Layer 10 of a small transformer language model trained on English Wikipedia (16 layers, counted from 0, width 96).
Take only the direct path to the model's output, skipping the later layers: a vector added to the residual stream pushes a token's score in proportion to its dot product with that token's output vector.

Output vectors of the tokens that the questions are about. A number n stands for (n - 500) times 0.003.
"ag": 444 455 432 522 516 350 574 567 768 459 522 607 637 665 521 464 483 328 719 353 326 629 690 579 532 360 409 385 407 442 767 581 343 614 687 668 294 630 373 451 500 291 348 640 335 305 434 493 315 429 531 469 411 539 351 527 379 410 511 607 344 445 576 264 687 450 447 429 685 574 670 419 504 523 638 417 607 642 630 525 549 493 589 528 625 505 386 514 462 600 480 582 500 497 362 472
"_": 736 568 593 580 473 525 533 529 741 332 297 390 473 467 594 427 659 548 429 700 533 575 582 526 630 405 268 485 381 520 568 290 530 320 659 722 602 393 609 512 637 364 391 536 512 464 341 483 797 310 396 371 479 747 473 503 543 524 650 466 705 521 192 303 455 643 569 614 448 714 654 213 395 636 458 474 259 333 288 594 385 332 592 548 550 354 563 534 181 532 509 519 464 702 597 476
"ton": 464 581 497 660 955 387 232 490 438 345 478 401 265 464 610 446 668 526 494 418 523 476 382 638 539 369 574 519 290 646 255 454 878 328 648 724 488 455 310 751 618 622 734 608 261 366 134 393 522 576 956 608 324 512 730 512 285 610 512 582 533 411 526 426 658 686 502 454 798 383 634 286 446 301 901 277 445 527 442 406 368 691 304 331 502 429 482 357 325 303 496 376 689 725 502 554
"i": 456 340 590 596 385 644 555 625 474 581 584 460 382 564 317 401 660 167 534 508 400 433 604 374 350 473 502 409 655 444 279 518 495 451 519 357 584 641 552 547 394 598 326 439 709 488 629 643 402 420 475 442 341 622 438 505 626 721 302 595 385 644 534 375 593 492 459 531 544 508 508 570 491 563 505 407 599 550 621 699 333 627 493 565 421 717 434 479 452 468 515 644 455 540 360 395
"aw": 492 507 554 552 708 478 593 605 560 462 472 417 237 492 563 585 697 475 639 256 449 317 479 504 457 627 399 536 543 491 435 617 432 193 706 767 406 391 604 689 458 460 513 810 427 574 413 596 348 365 736 601 531 437 376 616 370 658 395 615 314 489 275 261 424 547 445 229 460 453 412 602 421 310 677 424 732 836 584 472 534 401 468 435 549 527 461 764 427 483 487 723 391 399 417 476
"uch": 520 697 564 278 976 474 533 669 770 460 307 523 284 491 558 316 644 407 710 306 703 421 658 403 418 496 310 530 248 615 558 208 403 421 670 719 419 501 303 933 673 336 675 238 501 601 445 581 425 685 257 142 535 650 514 424 358 830 605 429 452 645 397 445 612 666 420 385 376 644 388 557 394 244 490 537 594 476 287 341 479 340 622 656 546 710 486 770 286 551 525 755 400 301 312 588
"ell": 560 378 450 503 481 598 437 323 631 480 501 421 298 596 513 340 540 309 616 428 683 666 464 412 663 470 438 372 429 554 798 744 334 480 491 434 438 399 501 803 383 522 507 403 471 600 584 428 423 678 529 459 643 599 541 732 421 522 257 631 490 440 466 462 639 596 545 616 555 746 505 522 476 122 824 358 671 406 407 367 590 441 412 455 351 551 505 566 56 640 494 625 344 590 521 337
"ept": 666 475 642 404 462 332 457 617 605 196 399 421 378 291 495 678 664 260 656 605 712 259 326 562 653 615 540 259 315 542 634 550 602 233 749 769 237 440 583 805 358 616 420 932 264 419 352 302 685 408 563 413 728 565 617 710 565 420 490 486 601 650 107 290 448 444 401 672 365 535 436 394 741 255 613 463 471 521 162 429 385 317 450 474 788 912 549 623 150 464 479 634 522 704 694 459
" B": 437 520 364 416 609 487 465 341 426 610 429 581 435 620 403 512 384 760 407 352 407 587 462 512 491 447 528 416 640 470 433 572 563 489 377 443 543 520 572 471 623 644 582 426 592 596 586 475 431 477 490 515 471 496 432 624 549 440 472 547 429 642 566 573 487 473 466 317 501 486 445 640 581 600 413 366 397 485 500 515 639 518 457 479 362 558 636 513 581 506 510 379 539 432 539 503
"ish": 464 289 337 481 611 446 135 569 725 556 424 548 490 643 538 600 539 332 456 537 562 751 584 551 424 653 148 490 331 655 516 566 221 451 840 272 371 698 409 610 581 491 446 606 277 452 220 536 282 427 435 123 589 734 640 651 344 727 491 544 686 286 638 538 376 670 433 411 691 451 413 505 659 305 703 528 226 495 632 388 550 406 443 738 511 631 639 586 471 242 482 800 531 539 517 458
"ram": 568 470 535 613 497 529 521 645 566 411 243 458 180 637 308 545 602 216 555 575 670 578 317 510 404 523 491 444 318 538 711 200 539 799 725 641 446 456 436 647 709 566 525 367 536 589 468 431 510 414 629 500 794 250 475 778 570 530 533 628 224 406 251 563 329 519 717 397 351 167 825 237 610 252 770 616 599 539 425 482 362 491 398 566 319 595 501 694 218 338 480 531 495 691 469 706
"own": 665 433 776 302 929 702 512 507 382 448 556 518 260 672 762 491 634 313 637 724 448 349 799 474 440 328 644 736 191 403 514 326 269 364 707 697 275 699 429 577 346 376 633 725 551 405 228 449 527 529 724 586 621 302 626 475 564 384 635 574 500 427 486 619 130 647 491 295 330 318 544 113 544 351 952 219 646 548 587 130 412 486 783 598 288 410 577 564 523 413 470 466 324 584 645 431
" /": 472 695 553 578 472 603 674 302 467 548 246 371 332 333 554 630 533 562 704 586 315 480 812 494 390 268 612 568 504 550 406 403 498 407 603 441 556 275 432 471 461 611 625 487 579 542 419 420 467 319 315 308 587 662 666 402 547 561 590 530 627 605 733 382 547 595 701 660 621 608 218 403 552 427 349 504 432 471 387 376 300 313 573 332 514 403 648 573 550 574 454 502 449 578 619 620
"ine": 496 548 419 657 613 290 612 345 470 522 620 512 518 508 441 775 496 280 353 650 531 470 699 366 798 438 553 421 628 718 596 483 328 545 707 379 346 475 495 504 717 248 463 546 463 305 408 679 430 452 709 362 284 450 214 447 374 504 658 603 493 654 585 178 726 596 492 412 641 668 516 500 403 295 567 340 484 508 391 483 417 579 605 531 682 433 625 565 337 332 524 778 440 414 540 340
"ward": 548 666 326 410 710 507 298 490 613 432 477 324 418 559 869 447 497 546 412 217 442 643 540 664 533 851 447 598 211 308 305 401 507 469 517 600 41 406 539 398 606 559 578 639 413 854 363 139 348 190 489 561 866 487 455 340 248 698 302 493 544 428 507 132 474 466 716 559 455 442 517 722 875 426 568 682 685 460 212 410 386 600 635 545 609 481 723 408 342 545 522 700 493 588 402 930
"ou": 564 638 363 520 585 428 500 435 570 298 426 559 458 468 378 461 696 279 453 607 538 451 307 520 434 476 535 629 557 219 686 415 312 614 706 607 514 563 453 386 411 565 466 539 528 542 649 614 471 514 366 442 600 539 507 674 516 561 643 575 519 763 507 434 608 407 678 361 653 556 569 630 268 160 671 466 598 582 497 468 620 511 701 476 480 460 355 361 227 460 515 497 301 360 444 509
"é": 549 526 505 741 639 428 572 560 528 386 352 555 425 590 555 472 573 144 392 256 548 465 383 405 650 415 538 429 500 389 432 320 333 810 746 396 505 588 449 478 583 244 555 555 473 481 635 520 570 363 257 422 461 744 437 602 401 501 569 683 505 443 512 695 562 358 542 461 515 703 491 467 551 444 573 408 757 578 580 316 454 263 665 454 539 614 497 395 434 509 487 551 335 677 563 514
"ific": 569 426 543 623 673 638 340 761 801 308 564 421 523 569 450 628 558 449 398 416 434 448 582 525 517 310 611 604 386 596 656 468 710 252 781 545 18 745 358 606 538 417 431 403 465 226 628 357 607 409 483 506 622 871 595 666 523 461 566 359 466 689 365 411 461 492 416 463 368 468 822 410 435 276 412 404 560 350 606 342 269 623 501 209 519 201 715 911 240 232 503 803 496 454 586 583
"ool": 812 581 479 407 751 544 445 577 406 385 206 465 296 394 488 388 494 179 650 457 802 334 607 622 571 467 272 777 441 679 804 391 507 187 679 593 318 352 411 619 381 432 437 441 342 371 489 383 564 589 567 323 553 467 582 556 635 551 438 589 343 393 625 252 465 639 799 521 812 538 626 320 527 511 918 154 338 508 315 458 361 585 563 465 535 697 503 556 211 494 512 661 527 565 681 498
"s": 366 563 381 639 246 629 516 451 387 397 432 743 580 527 358 469 429 491 584 442 329 548 602 576 402 671 527 516 554 250 270 412 754 630 638 357 532 564 375 270 450 247 276 575 330 317 385 673 481 693 607 700 602 416 476 308 832 348 455 587 544 469 551 624 587 645 449 685 415 232 389 567 616 302 516 639 403 446 483 590 735 691 402 617 483 507 587 426 399 708 516 651 742 392 486 343
" ": 429 500 436 379 272 486 331 379 429 661 682 385 692 438 505 658 430 747 470 522 622 503 441 571 377 366 385 403 621 360 427 544 620 547 326 470 644 385 492 394 605 495 309 468 599 611 674 548 622 512 573 592 354 400 572 570 628 409 403 509 454 533 500 649 646 370 420 647 512 560 474 411 264 497 425 560 290 441 672 618 580 580 509 356 482 622 543 437 672 645 535 355 486 506 460 511

Output weights of attention head 2. The head adds the sum of these rows, row i times number i of z. A number n stands for (n - 500) times 0.00065.
o0: 517 315 403 574 373 375 363 657 378 641 653 459 512 499 473 407 622 535 283 326 651 245 653 607 421 402 353 567 478 541 508 452 300 510 522 440 680 547 432 732 451 395 522 303 464 546 531 515 735 423 703 568 477 421 656 421 627 641 483 307 391 558 705 295 638 448 605 589 594 428 576 554 382 493 660 413 274 630 322 451 447 605 506 200 535 526 699 527 591 521 608 555 699 437 486 446
o1: 495 429 421 298 391 614 603 463 761 490 312 600 379 508 510 438 358 645 532 439 461 339 471 304 430 559 355 582 473 670 437 382 332 572 556 391 362 310 704 635 396 649 496 581 468 374 611 586 465 365 630 540 621 358 536 845 629 595 487 465 385 650 630 335 470 525 664 301 471 449 447 539 706 486 444 276 507 445 426 571 690 544 607 620 397 513 412 639 479 467 580 635 498 418 402 673
o2: 552 615 411 485 614 562 598 528 470 514 671 564 657 302 648 497 395 484 573 607 564 223 446 496 483 652 588 570 563 653 342 477 501 248 553 591 316 521 690 576 381 442 576 511 659 651 221 546 418 678 534 479 495 418 309 424 557 267 408 481 505 541 446 460 557 561 621 633 387 474 389 560 554 319 359 453 295 419 571 423 438 691 446 418 415 547 572 475 594 586 645 684 276 490 466 487
o3: 405 702 413 468 549 515 495 551 442 528 545 594 478 517 413 517 411 451 468 684 404 540 247 428 400 481 444 598 704 659 499 582 578 572 556 590 555 495 603 303 470 275 493 618 428 369 526 509 564 467 528 818 593 445 632 331 561 601 520 532 419 384 422 385 527 335 697 208 494 518 474 492 282 570 381 496 373 560 487 488 523 573 655 552 334 609 362 520 411 508 513 490 661 649 344 657
o4: 540 496 608 398 566 342 529 550 439 236 604 578 428 357 247 470 472 574 433 649 295 431 337 537 487 465 578 382 361 347 711 406 552 560 510 359 270 553 530 482 455 519 304 495 556 500 775 382 625 555 668 628 543 569 370 501 444 299 516 503 516 573 647 614 621 515 322 744 452 540 536 623 456 423 436 454 539 476 431 528 618 515 610 449 474 517 584 586 499 557 706 575 436 509 624 407
o5: 447 746 509 324 279 328 469 416 524 535 622 467 430 632 454 461 467 441 456 514 619 611 383 506 238 605 421 182 464 800 538 685 592 484 633 524 558 476 417 473 653 705 573 473 557 726 564 329 142 466 577 582 555 337 648 327 535 463 487 498 661 478 604 451 400 407 407 647 540 597 611 354 455 328 598 586 475 444 559 431 455 225 569 392 489 477 538 723 612 396 534 639 496 320 613 597
o6: 535 382 548 513 581 503 531 629 556 450 450 569 537 511 565 577 703 418 559 501 428 347 390 342 541 371 383 486 460 586 695 398 686 336 261 536 418 473 424 490 619 210 479 552 448 662 332 478 529 600 529 459 508 569 473 538 550 735 412 723 492 627 470 421 620 397 412 434 442 658 442 363 414 446 466 386 630 521 557 500 562 385 343 585 344 444 586 576 569 696 527 422 600 543 563 528
o7: 471 540 448 805 471 583 508 537 646 664 404 625 355 631 631 541 442 533 401 473 574 372 246 499 505 636 384 469 548 387 590 722 466 530 322 523 396 650 397 461 512 565 413 621 301 649 426 544 608 621 410 585 598 490 788 625 300 366 533 334 618 553 322 541 355 542 510 428 352 409 79 564 499 269 567 288 587 539 644 475 605 491 389 450 561 528 428 465 592 535 516 427 569 494 599 536
o8: 457 474 584 563 425 748 531 290 547 486 586 575 413 619 741 601 147 558 386 607 669 481 422 365 605 298 481 352 511 672 878 245 324 566 639 463 471 423 724 451 594 498 465 435 527 460 647 625 682 367 562 524 554 385 195 449 162 456 467 619 623 641 549 402 536 526 545 408 412 410 650 464 327 593 666 551 526 485 338 442 444 555 579 712 615 430 474 478 432 629 376 315 483 450 466 426
o9: 561 472 664 632 390 336 395 503 412 533 425 561 567 606 368 577 458 325 622 225 547 557 422 651 497 479 736 510 530 468 228 434 394 620 314 303 572 579 538 419 671 531 520 641 443 661 504 599 576 709 371 405 407 493 495 676 544 430 321 524 25 560 447 502 531 471 685 630 448 537 504 666 487 385 236 359 584 427 386 541 526 452 818 671 429 460 510 575 420 666 359 797 552 338 599 512
o10: 329 485 451 739 385 486 511 603 682 601 546 493 461 743 412 578 526 573 591 399 375 683 634 574 515 557 347 291 285 675 241 643 547 417 409 508 465 509 506 577 469 421 524 542 513 562 435 624 412 295 485 385 537 441 418 266 544 505 522 543 468 556 531 330 551 626 509 631 672 568 394 492 494 552 497 526 358 390 552 575 551 466 537 553 538 274 282 426 530 720 515 496 598 488 610 331
o11: 486 702 562 371 346 493 520 548 541 618 581 564 387 409 335 302 337 296 468 349 516 429 629 273 309 488 466 582 720 309 720 396 368 544 573 627 695 609 422 551 582 511 410 435 289 468 398 491 463 537 592 363 331 347 550 425 463 640 617 656 517 558 816 563 505 696 499 417 343 255 578 385 624 559 419 631 638 471 431 623 645 545 583 524 735 603 441 509 505 502 313 465 592 504 509 426
o12: 356 544 675 440 564 490 603 366 451 537 382 630 538 519 390 566 458 573 299 372 600 634 256 377 542 640 669 652 504 535 555 323 618 696 508 535 478 371 213 844 563 410 502 495 394 420 502 524 548 631 506 430 322 717 587 431 497 498 356 511 482 256 438 625 589 462 646 482 361 517 459 437 399 516 549 628 372 461 541 524 419 301 450 759 544 545 433 723 630 450 669 378 276 442 407 628
o13: 710 383 329 348 581 664 533 507 605 304 550 692 489 401 567 476 402 457 439 258 342 615 304 531 677 645 611 414 631 316 547 531 787 340 638 483 399 230 658 488 598 617 415 427 352 406 558 658 464 669 286 613 400 364 745 419 527 543 692 381 441 449 764 406 475 550 382 584 253 565 503 504 534 624 473 311 527 400 678 435 461 596 716 357 380 299 595 587 770 457 473 528 624 406 526 357
o14: 430 390 597 366 491 730 656 259 558 302 454 618 637 588 585 617 409 566 340 469 510 562 633 413 489 490 406 446 388 419 427 607 570 554 641 407 831 527 465 675 619 577 692 291 596 405 573 432 647 478 471 436 826 500 685 583 363 312 589 528 364 504 623 510 570 443 293 450 433 375 433 450 380 445 438 520 503 378 470 565 590 509 257 611 294 609 630 471 492 538 513 548 418 427 431 366
o15: 525 472 398 651 576 508 556 671 518 353 442 407 482 244 301 518 287 436 418 585 476 666 520 441 641 426 253 117 515 668 522 492 527 527 591 640 418 843 432 494 569 459 579 634 612 488 413 410 624 579 721 498 637 543 535 527 709 440 471 518 322 374 489 457 385 520 597 459 322 533 467 359 660 549 513 394 482 405 538 566 493 463 434 690 639 426 541 520 446 551 569 183 686 407 522 592
o16: 644 635 515 487 697 295 422 859 457 508 415 451 411 332 657 416 457 292 613 654 563 586 445 736 506 542 499 854 365 543 389 522 451 458 505 434 452 568 367 449 469 512 564 507 360 376 480 612 635 568 253 512 731 586 575 376 556 485 539 418 578 327 676 252 485 473 417 647 737 624 374 313 288 542 643 530 410 353 655 510 486 605 457 681 503 346 469 505 416 303 681 603 654 105 361 425
o17: 257 303 244 357 537 449 614 595 380 383 582 473 605 429 407 531 446 501 756 571 538 549 634 603 287 541 451 465 689 487 583 650 503 577 445 543 454 269 329 604 714 572 493 519 591 448 482 569 395 559 703 633 604 233 466 432 516 654 468 559 428 609 398 613 586 776 457 540 607 349 383 507 521 449 554 400 363 498 341 586 421 693 417 490 587 490 608 595 400 459 570 373 356 489 264 549
o18: 411 344 522 492 390 468 584 384 669 417 455 667 611 421 598 690 600 624 575 537 614 439 359 549 567 211 655 453 323 421 614 472 563 673 690 469 412 521 585 435 544 337 498 748 577 617 320 340 615 319 437 506 551 493 406 629 526 363 642 433 289 307 453 667 449 542 571 761 621 512 290 482 404 597 415 648 339 552 485 234 736 485 407 465 443 570 424 405 583 466 713 456 426 351 575 520
o19: 550 219 370 547 477 471 446 468 514 583 427 507 658 399 660 392 609 361 505 523 239 508 670 450 629 496 835 464 523 345 633 464 404 520 566 690 614 238 508 533 255 629 533 451 347 486 613 575 493 594 576 548 528 405 638 363 484 380 417 509 608 701 477 543 363 461 523 434 694 381 362 548 584 409 583 735 768 490 624 353 554 554 489 577 155 453 517 590 441 237 491 386 594 319 565 577
o20: 411 420 505 372 518 412 378 467 597 470 542 513 499 510 709 515 481 501 642 304 462 573 521 383 475 489 580 507 414 644 366 383 478 501 241 656 505 583 645 630 484 453 472 751 594 436 369 527 459 496 675 439 593 473 552 504 194 561 310 646 574 435 365 397 395 447 449 590 392 243 582 587 709 552 463 545 546 559 520 504 341 397 522 586 466 797 793 568 671 408 550 558 655 501 274 315
o21: 794 426 305 468 465 427 632 466 598 528 653 579 422 498 544 385 583 460 496 499 615 789 452 621 540 520 535 518 654 325 398 461 388 309 716 455 669 573 439 374 579 490 354 410 401 474 259 245 589 664 552 388 363 564 520 518 464 634 364 500 363 470 526 440 520 583 412 411 588 608 690 402 539 554 763 527 722 587 559 527 474 522 447 457 323 617 620 596 516 242 532 463 368 475 339 329
o22: 516 519 563 626 289 458 781 598 414 539 420 464 512 493 288 380 712 537 471 489 352 499 481 508 557 682 664 551 654 694 613 445 377 677 404 603 656 587 571 484 450 426 336 649 867 425 624 587 490 478 263 334 650 539 353 559 635 591 491 534 400 459 454 425 431 383 553 538 312 503 478 528 482 367 503 550 480 531 641 612 642 397 444 417 461 386 446 305 529 331 569 379 289 412 387 565
o23: 485 858 333 569 245 356 381 448 519 558 422 336 636 405 541 518 423 718 549 745 495 696 560 515 440 452 386 522 447 428 759 399 719 628 532 818 506 512 404 680 601 422 239 409 454 597 459 495 516 371 244 497 367 441 326 602 499 602 483 555 322 264 460 551 579 456 295 590 595 436 562 395 565 667 425 160 509 418 627 719 336 555 579 469 594 417 600 518 587 533 476 621 632 464 350 485
o24: 266 704 212 355 516 303 693 424 416 423 563 491 481 439 695 635 448 603 675 584 531 515 608 508 600 618 538 458 468 359 355 488 462 644 547 555 534 712 474 668 665 547 678 528 517 409 541 472 728 488 525 504 313 464 636 652 252 554 383 328 381 584 550 355 344 492 493 439 341 515 484 498 334 740 341 530 394 596 680 522 631 561 551 367 521 399 454 451 292 438 639 538 486 398 458 503
o25: 513 401 586 430 361 591 374 548 390 594 320 547 325 412 382 555 435 396 570 647 664 604 578 254 521 396 517 545 519 344 331 479 400 490 471 344 555 514 719 471 373 634 736 494 724 793 570 475 558 250 550 423 316 666 511 340 444 591 601 577 782 666 334 427 654 581 437 687 527 723 515 571 242 506 437 301 522 391 470 358 458 538 567 490 378 493 530 595 584 629 518 569 573 502 329 367
o26: 402 554 414 735 525 585 619 469 442 638 499 505 690 465 386 644 545 423 344 264 605 405 461 402 566 542 422 538 462 731 643 508 544 466 313 465 455 644 726 598 452 469 531 490 393 574 460 335 340 571 435 364 540 568 285 315 488 325 413 731 455 467 550 636 492 726 613 580 549 655 558 539 440 434 311 511 679 620 428 369 494 617 398 312 446 506 557 417 666 245 424 421 398 474 673 598
o27: 495 425 589 436 481 666 590 442 541 515 570 414 705 369 521 516 669 302 503 507 609 519 527 494 452 497 282 422 379 531 592 507 243 539 387 482 468 492 365 640 601 518 667 416 470 409 475 491 347 368 376 470 679 353 576 640 555 560 434 418 673 495 464 516 465 474 586 549 392 394 727 489 577 615 275 476 658 523 615 565 460 412 344 352 661 502 477 489 442 494 495 728 662 421 401 624
o28: 263 451 755 522 410 397 547 261 635 478 623 626 459 399 302 597 571 376 670 588 503 563 535 509 440 452 121 587 489 580 448 540 361 305 597 695 440 410 863 584 811 453 385 528 580 441 538 470 520 673 479 528 655 401 470 523 587 481 612 557 503 518 247 328 487 467 555 391 414 291 378 439 319 427 552 603 602 571 606 532 483 582 426 484 376 450 656 639 634 503 666 554 400 415 439 386
o29: 551 512 647 451 630 509 498 459 485 737 543 501 437 493 391 395 538 477 589 446 419 581 344 512 460 277 590 380 508 292 483 567 347 438 480 573 557 467 561 628 594 418 525 304 452 639 493 486 497 302 501 574 605 759 652 668 552 150 421 507 326 485 664 235 439 536 589 663 454 546 595 400 469 490 474 423 415 487 703 636 512 381 638 451 714 635 528 610 541 648 421 359 296 453 485 526
o30: 487 629 479 368 435 649 586 486 541 552 669 407 499 368 494 566 578 441 616 673 318 369 855 518 331 511 413 544 425 692 472 360 463 532 303 398 522 459 433 503 539 500 350 660 250 425 665 444 694 417 375 597 355 675 493 549 275 331 175 478 539 343 491 472 652 731 586 490 511 563 366 255 737 547 562 544 215 383 564 551 470 489 608 609 637 476 564 631 698 460 536 583 512 520 332 578
o31: 686 468 557 543 581 368 611 542 379 453 483 607 699 678 413 576 388 507 551 534 429 443 641 461 414 426 491 573 566 650 522 573 412 555 567 500 391 321 533 401 568 647 630 676 417 534 349 380 397 503 719 450 383 375 473 419 245 262 708 438 399 444 534 406 543 459 374 461 593 405 417 604 530 662 701 410 673 759 403 370 535 328 527 456 468 202 600 425 500 770 464 592 559 350 466 524

Each question shows a token from some text and the vector z that the head gathered there. A number n stands for (n - 500) times 0.016.

",": 441 483 444 557 451 554 551 570 492 507 449 497 464 463 436 470 540 558 502 478 633 406 520 496 552 475 536 421 498 582 541 493
Which three tokens does it push up most, strongest first? "aw", "ward", "ept"

" N": 563 381 524 350 434 532 488 505 545 488 532 446 611 531 493 536 455 552 484 571 545 461 519 525 446 472 489 412 581 549 511 432
Which of these tokens does it push up most? " "

"ce": 485 514 487 452 431 494 536 471 497 510 440 523 490 493 477 513 538 509 503 484 500 499 482 488 515 514 568 445 519 508 536 512
Which of these tokens does it push up most? "ool"

"I": 646 387 483 604 462 376 436 491 476 435 353 454 474 701 564 440 546 447 439 488 478 527 555 429 489 564 829 696 375 596 597 449
Which three tokens does it push up most, strongest first? "ific", "é", "ool"

"an": 473 500 500 519 417 502 524 483 493 508 452 512 464 485 467 495 537 510 506 516 536 495 495 490 487 501 514 481 496 502 496 516
Which of these tokens does it push up most? "own"

" W": 560 401 547 463 506 585 465 457 471 569 470 553 447 533 449 545 445 537 427 628 493 511 530 473 597 643 471 509 572 552 477 490
Which of these tokens does it push up most? "i"

"al": 438 558 406 607 611 433 533 478 625 508 499 422 368 401 546 406 564 502 667 565 590 497 452 633 464 467 447 507 522 560 577 560
Which two tokens does it push up most, strongest first? "ag", "_"

"é": 480 546 407 683 486 399 550 501 449 569 465 462 623 380 478 366 463 363 561 512 429 552 646 526 542 579 596 565 303 611 394 434
Which two tokens does it push up most, strongest first? "é", "ou"

" M": 507 473 473 455 503 607 553 568 572 472 480 483 411 491 397 492 549 528 534 474 518 480 418 456 509 498 528 371 554 518 538 485
Which of these tokens does it push down most? "i"

" pro": 438 487 473 490 545 439 393 459 587 535 561 474 477 438 454 596 494 389 505 448 593 550 492 478 496 492 582 496 507 523 508 483
Which two tokens does it push up most, strongest first? "é", "_"

"es": 360 583 507 581 622 524 514 629 508 590 632 522 522 501 523 544 482 559 481 476 415 539 525 490 447 551 442 518 519 364 467 549
Which two tokens does it push up most, strongest first? "s", "ou"

" ch": 581 517 612 404 304 570 379 527 452 510 620 461 423 633 481 488 486 717 615 264 523 404 549 478 490 689 750 548 514 488 551 460
Which of these tokens does it push up most? " /"

"ag": 496 585 435 529 473 519 659 407 613 491 597 572 496 464 374 564 550 518 536 548 623 647 441 687 532 321 460 565 567 669 554 555
Which of these tokens does it push up most? "ag"

"ost": 490 507 481 464 450 547 563 475 516 501 457 501 519 512 492 525 545 516 495 494 510 504 467 492 486 522 532 498 524 543 522 475
Which three tokens does it push up most, strongest first? "uch", "ool", "ish"

"C": 713 589 233 513 773 581 547 471 654 423 808 557 439 703 618 599 457 360 368 426 714 658 515 350 530 516 380 595 569 661 523 485
Which of these tokens does it push up most? "ag"

" A": 474 509 557 279 626 304 579 601 712 359 413 670 457 376 753 386 459 543 525 611 340 652 349 389 430 720 539 604 581 614 599 492
Which of these tokens does it push down most? "ward"

"H": 606 476 420 532 471 459 518 578 501 370 570 437 374 547 507 508 508 559 512 456 620 497 540 397 564 570 434 450 515 528 502 552
Which three tokens does it push up most, strongest first? "ton", "aw", "own"

"o": 553 497 407 481 457 542 638 429 461 520 462 507 469 415 530 488 589 563 486 505 541 486 521 462 547 595 540 495 520 515 505 479
Which of these tokens does it push up most? "uch"

" D": 451 585 411 679 358 500 505 554 445 400 539 513 418 446 497 408 402 718 532 435 500 469 586 441 616 527 620 537 589 529 449 539
Which of these tokens does it push down most? "ific"

" of": 561 556 456 445 372 569 463 408 435 488 516 568 424 388 504 455 467 455 513 517 618 419 457 375 474 530 598 458 505 481 529 428
Which of these tokens does it push up most? "ish"

"h": 716 574 491 695 356 528 323 497 300 307 845 509 522 425 751 497 643 534 575 505 658 442 627 334 638 328 497 548 377 546 339 381
Which three tokens does it push up most, strongest first? "ish", "ton", "s"

" v": 438 627 581 636 540 570 653 578 482 532 462 528 634 500 390 569 568 454 483 313 579 392 508 574 667 529 430 355 718 606 515 482
Which of these tokens does it push down most? "ell"

" in": 486 507 477 451 450 534 535 509 497 471 465 558 516 490 473 516 564 510 509 473 523 488 470 474 482 544 522 507 530 528 509 470
Which three tokens does it push up most, strongest first? "uch", "ish", "ool"

" Com": 461 531 451 533 551 476 535 468 570 503 484 466 424 445 510 445 548 501 599 524 557 500 459 550 487 486 487 488 530 542 556 541
Which of these tokens does it push up most? "ag"

"it": 478 442 451 469 432 495 550 548 506 466 438 547 516 457 480 590 523 515 483 513 537 465 464 487 566 505 530 464 511 512 468 538
Which of these tokens does it push down most? "i"

"c": 497 515 487 451 486 492 515 545 536 468 506 491 457 512 443 490 513 505 508 498 560 477 524 466 509 483 482 510 535 506 518 520
Which of these tokens does it push up most? "aw"

" g": 526 484 444 481 488 521 545 457 469 462 442 498 487 523 475 452 439 548 537 493 525 453 447 591 503 566 494 495 597 567 541 428
Which of these tokens does it push up most? " "

"ed": 520 498 370 550 519 528 507 539 569 542 491 540 394 500 431 624 488 509 494 569 560 477 517 522 532 407 474 669 597 403 404 584
Which two tokens does it push up most, strongest first? "ram", "ag"

" (": 493 472 468 423 474 515 579 484 447 497 479 485 430 466 524 502 512 528 536 470 540 431 474 455 486 525 581 451 490 603 564 508
Which of these tokens does it push up most? " /"

"or": 486 502 523 553 495 489 485 488 435 484 483 495 467 412 541 538 534 493 505 505 541 472 450 446 425 547 580 517 501 485 507 481
Which of these tokens does it push down most? "ag"

".\n\n": 507 481 486 460 444 517 553 474 521 477 476 503 476 475 478 499 549 515 512 479 526 494 447 453 516 511 525 476 523 514 523 510
Which of these tokens does it push up most? "ton"

"iv": 449 497 435 624 723 378 363 349 478 535 430 432 614 414 421 449 415 565 711 549 776 547 610 509 492 407 293 651 636 541 670 313
Which of these tokens does it push down most? "ton"

" the": 509 489 466 471 448 532 577 469 492 491 473 523 482 455 507 483 548 530 504 498 524 498 474 460 521 530 524 484 520 510 506 489
Which of these tokens does it push up most? "uch"

"er": 460 487 466 485 439 528 529 513 500 523 466 493 459 480 451 476 512 541 528 503 586 424 476 458 504 479 547 429 515 533 523 470
Which of these tokens does it push up most? "ward"

"oin": 513 492 465 473 450 516 581 470 502 489 460 522 489 467 501 472 562 526 512 492 520 496 477 450 512 529 529 478 523 515 520 492
Which of these tokens does it push up most? "uch"

" f": 508 469 520 474 476 520 517 505 490 509 441 521 456 501 505 485 548 530 527 481 505 498 483 499 501 537 471 491 540 507 544 525
Which of these tokens does it push up most? "own"

"st": 482 518 481 455 442 509 567 469 525 476 457 503 500 490 497 486 527 509 501 492 522 492 462 461 505 505 531 462 534 527 531 470
Which two tokens does it push up most, strongest first? "uch", "own"

" B": 599 493 498 557 426 496 454 475 416 543 495 527 422 459 536 532 594 538 591 405 514 445 464 465 545 595 436 540 485 567 457 524
Which of these tokens does it push down most? "ell"

"ay": 492 960 536 572 433 649 375 617 410 338 584 441 468 420 629 513 484 592 583 486 335 708 654 252 566 525 554 737 505 674 555 644
Which of these tokens does it push up most? "aw"

"iversity": 522 217 406 558 319 592 715 367 524 470 371 476 554 352 332 544 661 192 536 561 444 447 497 614 569 469 434 249 576 449 580 321
Which of these tokens does it push down most? " B"